Layer 3 of a small transformer language model trained on English Wikipedia (10 layers, counted from 0, width 64).
A neuron adds its activation times its output weights to the MLP's output. To switch it off is to set its activation to zero at one token and run the rest of the model.
A neuron's activation on a vector x is SiLU(gate . x) times (in . x), where the dot is the dot product.

Input weights of the MLP neurons that the questions are about. A number n stands for (n - 128) times 0.0089.
n12 gate: 190, 136, 77, 122, 99, 133, 193, 102, 144, 121, 189, 134, 116, 179, 104, 111, 124, 192, 101, 155, 175, 95, 151, 108, 143, 106, 101, 136, 135, 101, 125, 73, 181, 110, 172, 143, 178, 170, 177, 129, 114, 154, 37, 113, 117, 154, 105, 114, 145, 109, 105, 96, 135, 146, 138, 108, 76, 78, 131, 156, 125, 91, 167, 87
n13 gate: 82, 117, 145, 170, 88, 185, 162, 117, 74, 124, 159, 72, 150, 143, 30, 155, 99, 166, 119, 158, 110, 76, 126, 155, 127, 41, 135, 61, 150, 116, 148, 47, 116, 129, 140, 146, 145, 64, 137, 139, 121, 132, 170, 150, 124, 242, 117, 77, 185, 80, 57, 127, 106, 120, 188, 149, 140, 117, 115, 35, 115, 78, 104, 104
n127 gate: 111, 163, 126, 121, 118, 187, 92, 89, 159, 114, 112, 169, 66, 145, 140, 80, 131, 165, 87, 111, 112, 138, 146, 96, 137, 102, 188, 159, 31, 119, 135, 118, 231, 91, 154, 159, 115, 138, 173, 176, 148, 108, 230, 79, 145, 35, 131, 182, 115, 141, 157, 151, 151, 163, 117, 87, 169, 105, 145, 52, 72, 119, 106, 150
n148 gate: 150, 127, 114, 51, 95, 104, 130, 173, 137, 90, 131, 169, 129, 126, 115, 128, 147, 186, 92, 109, 143, 78, 173, 152, 133, 91, 137, 72, 89, 122, 61, 143, 131, 169, 145, 132, 105, 210, 238, 144, 106, 129, 129, 118, 82, 115, 86, 35, 136, 115, 131, 17, 190, 102, 120, 127, 126, 91, 106, 99, 181, 135, 218, 114
n179 gate: 147, 42, 75, 122, 135, 166, 118, 137, 122, 117, 103, 128, 113, 166, 141, 55, 86, 172, 118, 125, 116, 145, 100, 181, 132, 103, 112, 170, 142, 103, 59, 100, 94, 87, 106, 166, 127, 86, 191, 222, 157, 144, 151, 92, 123, 148, 119, 63, 117, 142, 162, 161, 120, 93, 100, 125, 93, 62, 172, 179, 153, 137, 158, 105
n211 gate: 174, 135, 134, 119, 123, 62, 184, 158, 113, 91, 101, 142, 92, 74, 138, 97, 109, 114, 60, 157, 106, 109, 138, 96, 158, 132, 122, 164, 76, 132, 168, 138, 146, 178, 70, 95, 81, 132, 161, 180, 183, 166, 84, 136, 172, 93, 96, 183, 174, 190, 116, 91, 166, 66, 133, 165, 50, 180, 151, 131, 163, 143, 108, 89
n220 gate: 114, 56, 101, 96, 161, 168, 71, 63, 132, 127, 92, 98, 79, 175, 153, 92, 141, 85, 135, 97, 155, 142, 125, 190, 137, 90, 106, 96, 74, 105, 142, 101, 81, 123, 83, 160, 138, 120, 99, 199, 106, 137, 156, 122, 153, 113, 117, 77, 153, 135, 163, 77, 70, 62, 128, 158, 81, 103, 116, 138, 116, 153, 160, 153
n12 in: 104, 178, 215, 110, 96, 125, 176, 189, 99, 82, 105, 96, 158, 146, 85, 76, 89, 91, 101, 111, 127, 157, 156, 46, 103, 110, 117, 101, 133, 106, 116, 107, 123, 99, 187, 115, 81, 100, 127, 155, 194, 123, 181, 120, 110, 126, 98, 156, 71, 141, 128, 148, 153, 190, 113, 91, 109, 82, 119, 210, 131, 60, 128, 139
n13 in: 142, 108, 176, 112, 128, 174, 101, 68, 84, 159, 169, 73, 136, 122, 111, 165, 141, 93, 89, 226, 54, 82, 67, 146, 129, 20, 135, 60, 144, 144, 162, 114, 115, 115, 131, 57, 201, 104, 115, 113, 97, 192, 143, 169, 148, 171, 165, 103, 187, 100, 97, 69, 124, 157, 72, 113, 147, 190, 116, 101, 171, 124, 71, 99
n127 in: 138, 139, 132, 113, 51, 168, 142, 200, 72, 135, 92, 6, 136, 108, 133, 160, 181, 135, 138, 151, 48, 110, 138, 157, 71, 137, 165, 55, 145, 108, 129, 109, 102, 171, 110, 95, 72, 179, 89, 160, 212, 164, 118, 177, 152, 192, 106, 80, 77, 144, 155, 62, 116, 90, 168, 156, 141, 204, 133, 168, 131, 163, 122, 127
n148 in: 134, 90, 98, 48, 119, 130, 134, 215, 108, 117, 85, 154, 119, 111, 187, 118, 151, 174, 64, 97, 103, 17, 108, 125, 145, 114, 113, 174, 106, 100, 113, 79, 203, 99, 142, 141, 159, 184, 235, 184, 120, 159, 88, 51, 132, 51, 139, 144, 114, 122, 159, 132, 183, 104, 134, 137, 145, 148, 183, 86, 149, 153, 185, 68
n179 in: 127, 180, 167, 128, 100, 220, 151, 50, 142, 168, 205, 127, 144, 124, 31, 205, 98, 12, 117, 213, 101, 128, 133, 106, 77, 111, 164, 193, 135, 123, 190, 146, 172, 140, 139, 76, 139, 176, 128, 80, 122, 153, 120, 178, 128, 134, 102, 135, 218, 127, 84, 104, 138, 119, 145, 95, 132, 235, 98, 57, 58, 83, 62, 143
n211 in: 86, 177, 125, 60, 130, 111, 152, 151, 93, 78, 116, 172, 108, 135, 126, 158, 160, 147, 148, 158, 124, 167, 127, 110, 146, 100, 130, 179, 97, 93, 209, 117, 148, 157, 88, 134, 92, 110, 124, 131, 81, 55, 147, 147, 72, 160, 88, 18, 158, 70, 192, 207, 124, 128, 102, 32, 67, 106, 158, 72, 55, 70, 82, 191
n220 in: 147, 80, 130, 117, 179, 73, 72, 102, 159, 125, 50, 42, 161, 137, 212, 104, 139, 92, 141, 88, 115, 116, 111, 150, 176, 130, 90, 129, 103, 115, 183, 152, 79, 123, 90, 111, 117, 138, 126, 146, 83, 122, 159, 121, 150, 103, 104, 64, 114, 148, 169, 147, 61, 87, 89, 148, 111, 75, 135, 142, 94, 176, 203, 131

Output weights of the MLP neurons that the questions are about. A number n stands for (n - 128) times 0.0047.
n12: 114, 149, 78, 126, 111, 139, 71, 121, 124, 133, 187, 112, 145, 187, 147, 119, 193, 105, 112, 86, 102, 119, 105, 116, 100, 111, 98, 167, 167, 145, 140, 120, 106, 156, 103, 192, 119, 103, 79, 164, 130, 110, 117, 152, 103, 92, 70, 144, 134, 68, 121, 127, 177, 166, 121, 127, 129, 94, 161, 103, 112, 121, 116, 167
n13: 138, 129, 146, 99, 79, 101, 151, 86, 190, 93, 116, 174, 137, 88, 131, 151, 112, 120, 88, 114, 103, 69, 69, 163, 114, 131, 142, 54, 99, 106, 143, 126, 171, 131, 148, 202, 136, 116, 159, 161, 110, 122, 111, 123, 106, 128, 72, 105, 184, 137, 128, 216, 85, 187, 114, 119, 92, 140, 96, 174, 88, 144, 127, 87
n127: 137, 105, 112, 160, 165, 134, 74, 179, 114, 165, 218, 124, 140, 127, 141, 148, 129, 84, 143, 222, 150, 122, 181, 79, 144, 169, 129, 138, 76, 92, 125, 113, 129, 139, 144, 66, 129, 128, 205, 136, 129, 154, 230, 162, 180, 75, 137, 173, 128, 96, 131, 41, 137, 114, 123, 102, 144, 143, 156, 99, 109, 84, 98, 128
n148: 133, 112, 154, 132, 73, 103, 189, 95, 86, 113, 193, 168, 89, 77, 108, 146, 104, 108, 168, 171, 102, 131, 139, 113, 136, 117, 186, 120, 123, 132, 132, 137, 128, 83, 130, 104, 120, 122, 83, 137, 100, 201, 108, 147, 116, 130, 103, 107, 116, 156, 72, 155, 153, 135, 84, 82, 194, 160, 132, 106, 129, 149, 106, 98
n179: 149, 92, 111, 156, 191, 104, 157, 139, 166, 141, 152, 125, 103, 117, 120, 175, 53, 95, 148, 129, 153, 116, 155, 249, 134, 115, 92, 122, 85, 203, 72, 132, 126, 62, 131, 98, 157, 140, 152, 202, 132, 103, 182, 133, 104, 138, 125, 93, 147, 158, 119, 122, 177, 130, 132, 175, 136, 76, 164, 119, 161, 66, 105, 86
n211: 136, 77, 106, 122, 140, 185, 95, 179, 183, 86, 133, 60, 95, 163, 205, 170, 123, 134, 98, 161, 148, 132, 177, 113, 114, 111, 123, 207, 138, 91, 162, 174, 63, 98, 149, 135, 154, 132, 86, 123, 131, 123, 156, 94, 96, 118, 117, 100, 105, 73, 114, 122, 126, 126, 147, 135, 92, 203, 140, 138, 105, 129, 203, 117
n220: 137, 164, 185, 128, 105, 121, 163, 133, 121, 135, 60, 131, 94, 135, 105, 132, 192, 172, 102, 141, 163, 168, 76, 126, 139, 190, 140, 126, 101, 78, 113, 167, 158, 139, 187, 133, 105, 90, 193, 111, 106, 105, 99, 135, 159, 96, 114, 148, 116, 163, 108, 188, 190, 83, 153, 83, 174, 147, 93, 94, 163, 158, 133, 125

Each question names a token from some text and the token that comes next. It shows the vector x that enters the MLP there. A number n stands for (n - 128) times 0.097.

Then comes g, the gradient of the next token's log-probability with respect to the MLP's output, scaled to length 1. A neuron's effect is roughly proportional to its activation times (output weights . g). A number n stands for (n - 128) times 0.0039.

"C", then "hest"
x: 133, 155, 190, 147, 129, 140, 85, 112, 176, 146, 126, 120, 167, 104, 186, 92, 137, 88, 146, 89, 155, 83, 105, 95, 138, 128, 175, 99, 99, 74, 123, 139, 176, 118, 128, 165, 133, 125, 114, 120, 102, 71, 102, 105, 90, 163, 133, 139, 133, 124, 95, 148, 132, 140, 207, 87, 128, 164, 112, 130, 173, 145, 96, 92
g: 114, 124, 150, 126, 142, 104, 82, 147, 136, 95, 112, 142, 74, 179, 187, 122, 166, 123, 100, 71, 107, 134, 86, 153, 135, 133, 127, 88, 142, 144, 194, 45, 140, 123, 139, 51, 98, 168, 101, 88, 120, 136, 109, 97, 150, 80, 111, 163, 112, 94, 132, 153, 94, 118, 113, 118, 63, 158, 161, 145, 131, 137, 166, 94
Which neuron, switched off, lowers the next token's probability most? n127

" long", then " time"
x: 157, 135, 145, 181, 133, 71, 104, 147, 77, 92, 111, 135, 135, 103, 143, 79, 188, 69, 139, 88, 124, 98, 128, 97, 125, 177, 133, 101, 87, 109, 111, 126, 140, 85, 170, 104, 175, 139, 148, 166, 127, 69, 139, 116, 99, 139, 113, 95, 126, 94, 156, 129, 172, 156, 171, 100, 124, 153, 164, 139, 98, 167, 91, 134
g: 124, 103, 144, 109, 120, 116, 108, 70, 108, 150, 83, 181, 152, 144, 67, 147, 121, 129, 140, 81, 134, 150, 157, 153, 169, 146, 186, 122, 67, 130, 101, 173, 159, 179, 120, 210, 133, 142, 109, 150, 120, 172, 127, 152, 110, 170, 108, 125, 97, 140, 63, 118, 182, 103, 104, 138, 68, 149, 111, 136, 142, 133, 157, 173
Which neuron, switched off, lowers the next token's probability most? n148

" b", then "ib"
x: 117, 122, 124, 149, 160, 116, 117, 131, 170, 168, 119, 150, 170, 147, 173, 146, 168, 129, 158, 82, 168, 87, 98, 123, 159, 148, 134, 66, 108, 131, 108, 144, 143, 115, 96, 126, 162, 184, 121, 148, 118, 121, 119, 131, 74, 79, 124, 115, 164, 109, 89, 84, 145, 163, 176, 68, 110, 182, 146, 213, 124, 108, 102, 129
g: 167, 102, 97, 92, 169, 147, 186, 126, 93, 42, 153, 139, 153, 144, 148, 131, 85, 101, 123, 116, 149, 124, 181, 65, 102, 145, 139, 149, 115, 146, 122, 129, 94, 41, 108, 119, 110, 122, 133, 103, 134, 112, 131, 74, 130, 127, 198, 95, 94, 83, 104, 117, 96, 158, 138, 109, 119, 121, 111, 147, 112, 86, 65, 155
Which neuron, switched off, lowers the next token's probability most? n12

" take", then " a"
x: 132, 145, 131, 165, 113, 74, 121, 147, 110, 106, 111, 113, 107, 82, 123, 127, 201, 109, 128, 109, 104, 90, 108, 145, 130, 180, 175, 95, 72, 103, 97, 97, 114, 81, 145, 107, 164, 191, 117, 134, 82, 108, 110, 148, 87, 84, 79, 81, 150, 96, 144, 139, 171, 120, 133, 106, 100, 108, 125, 187, 132, 130, 89, 113
g: 168, 120, 188, 128, 97, 143, 97, 177, 145, 73, 107, 93, 121, 135, 140, 92, 108, 183, 81, 124, 163, 59, 139, 132, 182, 144, 84, 118, 108, 142, 136, 156, 117, 104, 140, 97, 132, 144, 58, 100, 147, 119, 153, 173, 89, 43, 119, 142, 136, 123, 141, 158, 121, 122, 122, 116, 82, 189, 91, 133, 79, 130, 127, 131
Which neuron, switched off, lowers the next token's probability most? n211

"van", then "ized"
x: 139, 123, 147, 198, 134, 108, 158, 129, 156, 151, 120, 138, 121, 159, 147, 138, 224, 104, 134, 100, 141, 92, 95, 112, 148, 119, 135, 110, 139, 146, 115, 122, 126, 122, 128, 135, 143, 122, 144, 106, 72, 123, 104, 141, 148, 79, 140, 81, 130, 32, 118, 139, 118, 134, 191, 105, 130, 131, 144, 162, 140, 116, 109, 108
g: 103, 171, 95, 130, 60, 75, 148, 163, 130, 137, 146, 153, 148, 63, 196, 121, 180, 106, 128, 151, 122, 111, 160, 74, 135, 122, 161, 139, 148, 141, 140, 51, 151, 127, 113, 128, 157, 85, 153, 93, 127, 137, 146, 93, 175, 153, 151, 183, 154, 83, 103, 87, 148, 104, 132, 171, 154, 70, 112, 95, 129, 114, 124, 116
Which neuron, switched off, raises the next token's probability most? n12

"9", then "5"
x: 164, 110, 118, 118, 109, 77, 102, 126, 84, 146, 168, 97, 98, 138, 135, 104, 137, 129, 125, 101, 137, 124, 141, 138, 180, 186, 149, 106, 137, 109, 112, 147, 151, 113, 86, 163, 150, 111, 141, 161, 93, 94, 114, 161, 108, 116, 129, 132, 111, 164, 140, 169, 161, 144, 143, 118, 138, 124, 132, 149, 159, 142, 108, 124
g: 163, 108, 141, 96, 130, 147, 75, 109, 129, 151, 82, 117, 115, 98, 168, 130, 169, 135, 107, 124, 70, 55, 134, 116, 145, 146, 175, 91, 124, 112, 105, 124, 119, 143, 126, 141, 156, 201, 165, 145, 143, 169, 159, 88, 111, 96, 122, 136, 185, 60, 160, 151, 108, 39, 96, 94, 115, 117, 99, 150, 117, 140, 116, 168
Which neuron, switched off, lowers the next token's probability most? n179

"6", then ","
x: 120, 131, 124, 142, 143, 116, 172, 116, 111, 126, 170, 109, 89, 158, 140, 104, 165, 120, 116, 119, 122, 122, 145, 122, 129, 150, 156, 112, 121, 129, 101, 147, 146, 61, 84, 177, 136, 130, 137, 189, 93, 105, 115, 142, 125, 97, 128, 116, 81, 100, 120, 151, 151, 160, 131, 115, 105, 139, 117, 130, 153, 113, 100, 156
g: 129, 193, 133, 157, 99, 155, 105, 141, 164, 101, 141, 191, 96, 121, 122, 98, 135, 169, 109, 163, 129, 113, 142, 130, 139, 173, 158, 170, 80, 115, 153, 161, 150, 148, 97, 91, 89, 26, 173, 133, 134, 86, 154, 145, 146, 94, 155, 96, 128, 147, 108, 140, 87, 166, 113, 79, 136, 65, 89, 119, 152, 111, 134, 162
Which neuron, switched off, raises the next token's probability most? n127

" car", then " itself"
x: 165, 131, 146, 184, 156, 118, 104, 159, 141, 111, 147, 190, 143, 150, 152, 117, 210, 127, 184, 63, 162, 122, 124, 92, 139, 164, 140, 121, 123, 148, 113, 130, 153, 101, 135, 117, 178, 158, 161, 141, 104, 101, 120, 112, 123, 88, 104, 134, 145, 61, 93, 132, 145, 147, 169, 111, 137, 157, 168, 180, 140, 122, 85, 152
g: 136, 131, 101, 126, 106, 109, 151, 84, 157, 153, 121, 156, 103, 139, 118, 146, 164, 143, 81, 101, 74, 140, 79, 133, 148, 181, 163, 179, 183, 148, 166, 137, 146, 113, 105, 205, 123, 121, 63, 114, 105, 136, 168, 162, 134, 152, 32, 116, 120, 110, 127, 194, 143, 134, 149, 124, 149, 86, 110, 125, 84, 134, 150, 97
Which neuron, switched off, lowers the next token's probability most? n127

" He", then " married"
x: 136, 139, 119, 162, 131, 138, 171, 154, 164, 63, 168, 145, 162, 129, 159, 125, 175, 135, 153, 105, 143, 132, 116, 147, 148, 150, 82, 130, 83, 107, 106, 89, 178, 113, 165, 156, 165, 127, 120, 108, 107, 109, 89, 162, 99, 139, 115, 70, 130, 95, 94, 148, 135, 147, 152, 95, 157, 157, 158, 181, 125, 86, 126, 129
g: 97, 137, 151, 123, 88, 163, 165, 69, 136, 84, 140, 74, 132, 124, 157, 156, 62, 112, 130, 155, 121, 101, 107, 140, 134, 150, 121, 148, 77, 101, 90, 199, 69, 70, 145, 124, 143, 131, 148, 165, 134, 82, 120, 161, 188, 107, 50, 131, 131, 125, 161, 139, 70, 125, 99, 97, 149, 108, 154, 140, 128, 159, 156, 130
Which neuron, switched off, raises the next token's probability most? n13

" cond", then "ense"
x: 145, 123, 88, 143, 141, 53, 118, 151, 139, 116, 116, 96, 143, 95, 98, 151, 161, 126, 171, 141, 158, 88, 166, 144, 94, 123, 109, 121, 75, 130, 98, 137, 157, 123, 180, 108, 162, 129, 166, 133, 134, 80, 97, 129, 94, 108, 117, 141, 123, 89, 73, 107, 143, 94, 177, 90, 95, 123, 158, 218, 126, 114, 86, 108
g: 112, 87, 162, 155, 197, 136, 90, 123, 73, 87, 84, 138, 144, 161, 120, 122, 77, 101, 133, 122, 166, 115, 136, 106, 131, 78, 123, 152, 126, 149, 96, 84, 134, 168, 76, 91, 135, 127, 85, 152, 99, 181, 134, 128, 127, 92, 83, 109, 159, 102, 102, 118, 77, 151, 106, 100, 176, 99, 39, 160, 144, 118, 117, 149
Which neuron, switched off, lowers the next token's probability most? n148

" ", then "1"
x: 129, 119, 92, 179, 88, 141, 128, 135, 112, 97, 99, 99, 188, 122, 141, 110, 107, 128, 137, 123, 119, 101, 146, 149, 168, 129, 102, 106, 88, 134, 90, 125, 105, 131, 107, 188, 130, 123, 138, 118, 99, 92, 92, 125, 97, 88, 144, 140, 136, 96, 152, 158, 119, 153, 134, 135, 155, 141, 99, 176, 98, 132, 114, 114
g: 152, 142, 144, 137, 47, 171, 147, 119, 125, 134, 120, 83, 134, 131, 107, 34, 123, 120, 146, 109, 99, 106, 128, 146, 140, 107, 184, 90, 108, 131, 167, 162, 138, 162, 121, 159, 81, 155, 118, 162, 88, 87, 168, 67, 131, 119, 118, 132, 95, 203, 155, 159, 131, 126, 165, 125, 182, 185, 141, 138, 126, 148, 157, 101
Which neuron, switched off, lowers the next token's probability most? n179

"2", then "7"
x: 139, 101, 123, 117, 114, 60, 101, 105, 90, 137, 158, 102, 94, 161, 138, 112, 162, 97, 146, 89, 94, 144, 133, 137, 156, 153, 158, 104, 102, 107, 97, 153, 158, 109, 80, 172, 106, 133, 120, 130, 116, 109, 118, 155, 158, 124, 136, 119, 102, 135, 144, 155, 121, 144, 140, 115, 123, 138, 120, 152, 138, 143, 110, 101
g: 180, 111, 152, 155, 150, 148, 177, 182, 65, 53, 151, 141, 93, 130, 137, 122, 137, 83, 101, 143, 166, 117, 112, 108, 84, 103, 99, 95, 155, 154, 180, 76, 120, 123, 124, 141, 163, 76, 121, 155, 129, 199, 130, 152, 111, 151, 111, 78, 142, 139, 124, 145, 135, 204, 122, 135, 105, 132, 179, 141, 147, 179, 121, 146
Which neuron, switched off, raises the next token's probability most? n220

"ada", then " "
x: 156, 135, 148, 186, 121, 147, 122, 127, 127, 124, 129, 134, 132, 168, 140, 144, 218, 108, 132, 141, 106, 104, 126, 97, 117, 137, 120, 97, 135, 111, 120, 152, 110, 98, 116, 151, 170, 132, 146, 106, 74, 125, 121, 137, 114, 128, 115, 87, 123, 60, 108, 163, 109, 126, 146, 108, 113, 142, 131, 170, 126, 126, 92, 121
g: 204, 113, 184, 79, 130, 120, 145, 104, 183, 134, 121, 91, 87, 171, 144, 85, 111, 116, 93, 124, 111, 63, 144, 133, 89, 83, 64, 133, 151, 91, 134, 127, 153, 131, 155, 129, 121, 138, 158, 140, 86, 134, 117, 151, 119, 121, 173, 101, 194, 89, 173, 164, 169, 95, 124, 156, 83, 136, 85, 114, 101, 99, 100, 134
Which neuron, switched off, lowers the next token's probability most? n13

" high", then " school"
x: 148, 134, 143, 187, 121, 114, 129, 117, 118, 138, 107, 111, 105, 106, 149, 84, 203, 116, 139, 115, 174, 132, 124, 84, 140, 145, 177, 110, 81, 112, 73, 105, 138, 77, 178, 130, 220, 166, 167, 154, 122, 76, 141, 137, 85, 85, 107, 106, 174, 109, 127, 139, 164, 120, 150, 128, 159, 85, 132, 151, 138, 159, 96, 138
g: 114, 130, 165, 31, 126, 114, 98, 99, 105, 142, 126, 181, 115, 119, 96, 131, 142, 108, 87, 143, 158, 190, 125, 90, 154, 123, 131, 115, 119, 152, 130, 152, 166, 201, 128, 158, 162, 99, 140, 145, 167, 103, 128, 137, 147, 163, 41, 65, 132, 123, 118, 173, 49, 131, 146, 114, 135, 133, 167, 119, 108, 125, 116, 150
Which neuron, switched off, lowers the next token's probability most? n127

"p", then "ared"
x: 117, 124, 144, 182, 151, 122, 155, 144, 101, 146, 116, 111, 101, 94, 177, 105, 156, 135, 140, 118, 152, 77, 121, 108, 130, 103, 119, 111, 104, 149, 117, 143, 170, 154, 127, 140, 183, 112, 119, 113, 166, 133, 89, 168, 83, 131, 118, 155, 129, 101, 123, 144, 162, 138, 149, 139, 159, 153, 136, 166, 158, 125, 141, 126
g: 176, 144, 176, 123, 87, 131, 132, 122, 71, 126, 186, 161, 114, 152, 104, 114, 145, 146, 149, 127, 122, 131, 111, 102, 73, 133, 135, 106, 97, 165, 176, 136, 129, 199, 95, 158, 83, 103, 115, 119, 108, 204, 95, 102, 155, 95, 191, 112, 164, 118, 121, 80, 100, 169, 139, 141, 100, 123, 119, 127, 175, 100, 172, 186
Which neuron, switched off, lowers the next token's probability most? n211

" after", then " we"
x: 171, 131, 146, 184, 121, 76, 161, 154, 120, 100, 104, 97, 116, 85, 126, 128, 157, 168, 101, 85, 117, 94, 148, 153, 137, 179, 115, 129, 94, 153, 67, 140, 143, 123, 124, 109, 132, 168, 124, 163, 102, 83, 92, 158, 77, 102, 134, 62, 140, 106, 98, 176, 124, 122, 142, 96, 118, 145, 153, 155, 153, 116, 144, 126
g: 119, 175, 105, 125, 160, 90, 150, 115, 133, 92, 135, 199, 154, 111, 118, 117, 109, 54, 115, 136, 84, 165, 139, 143, 134, 158, 115, 134, 137, 130, 115, 137, 121, 62, 117, 127, 202, 132, 125, 131, 76, 124, 144, 117, 94, 176, 121, 135, 156, 86, 134, 83, 102, 82, 139, 175, 155, 201, 136, 138, 195, 93, 91, 162
Which neuron, switched off, raises the next token's probability most? n179

" der", then "iv"
x: 169, 128, 96, 132, 164, 81, 90, 168, 128, 152, 136, 109, 152, 136, 169, 149, 175, 103, 138, 95, 138, 75, 135, 112, 116, 132, 113, 70, 72, 168, 115, 136, 167, 81, 121, 127, 156, 128, 133, 106, 102, 114, 90, 106, 104, 112, 119, 96, 172, 86, 92, 95, 99, 99, 220, 115, 128, 169, 155, 165, 132, 132, 108, 156
g: 155, 135, 122, 157, 125, 135, 48, 71, 164, 158, 145, 136, 144, 130, 176, 157, 70, 151, 31, 116, 124, 137, 83, 91, 112, 179, 158, 100, 148, 64, 157, 136, 132, 113, 103, 160, 134, 96, 133, 175, 112, 136, 112, 98, 90, 116, 102, 169, 107, 177, 125, 127, 133, 175, 151, 106, 114, 142, 145, 136, 190, 118, 121, 125
Which neuron, switched off, lowers the next token's probability most? n220

" other", then " man"
x: 131, 151, 124, 182, 119, 105, 80, 128, 104, 127, 151, 128, 78, 101, 130, 121, 202, 118, 118, 108, 155, 107, 112, 113, 137, 170, 137, 131, 101, 109, 74, 142, 149, 86, 178, 143, 177, 162, 116, 133, 90, 86, 145, 103, 91, 103, 125, 124, 119, 106, 139, 102, 130, 154, 170, 120, 111, 141, 159, 86, 170, 113, 144, 158
g: 97, 191, 159, 141, 111, 130, 139, 152, 134, 89, 111, 138, 160, 123, 101, 134, 119, 143, 218, 104, 154, 105, 108, 94, 163, 160, 79, 173, 136, 106, 96, 144, 99, 97, 168, 103, 130, 78, 120, 165, 114, 145, 113, 89, 89, 149, 97, 104, 215, 71, 105, 139, 67, 110, 121, 144, 137, 124, 133, 118, 61, 147, 131, 119
Which neuron, switched off, lowers the next token's probability most? n127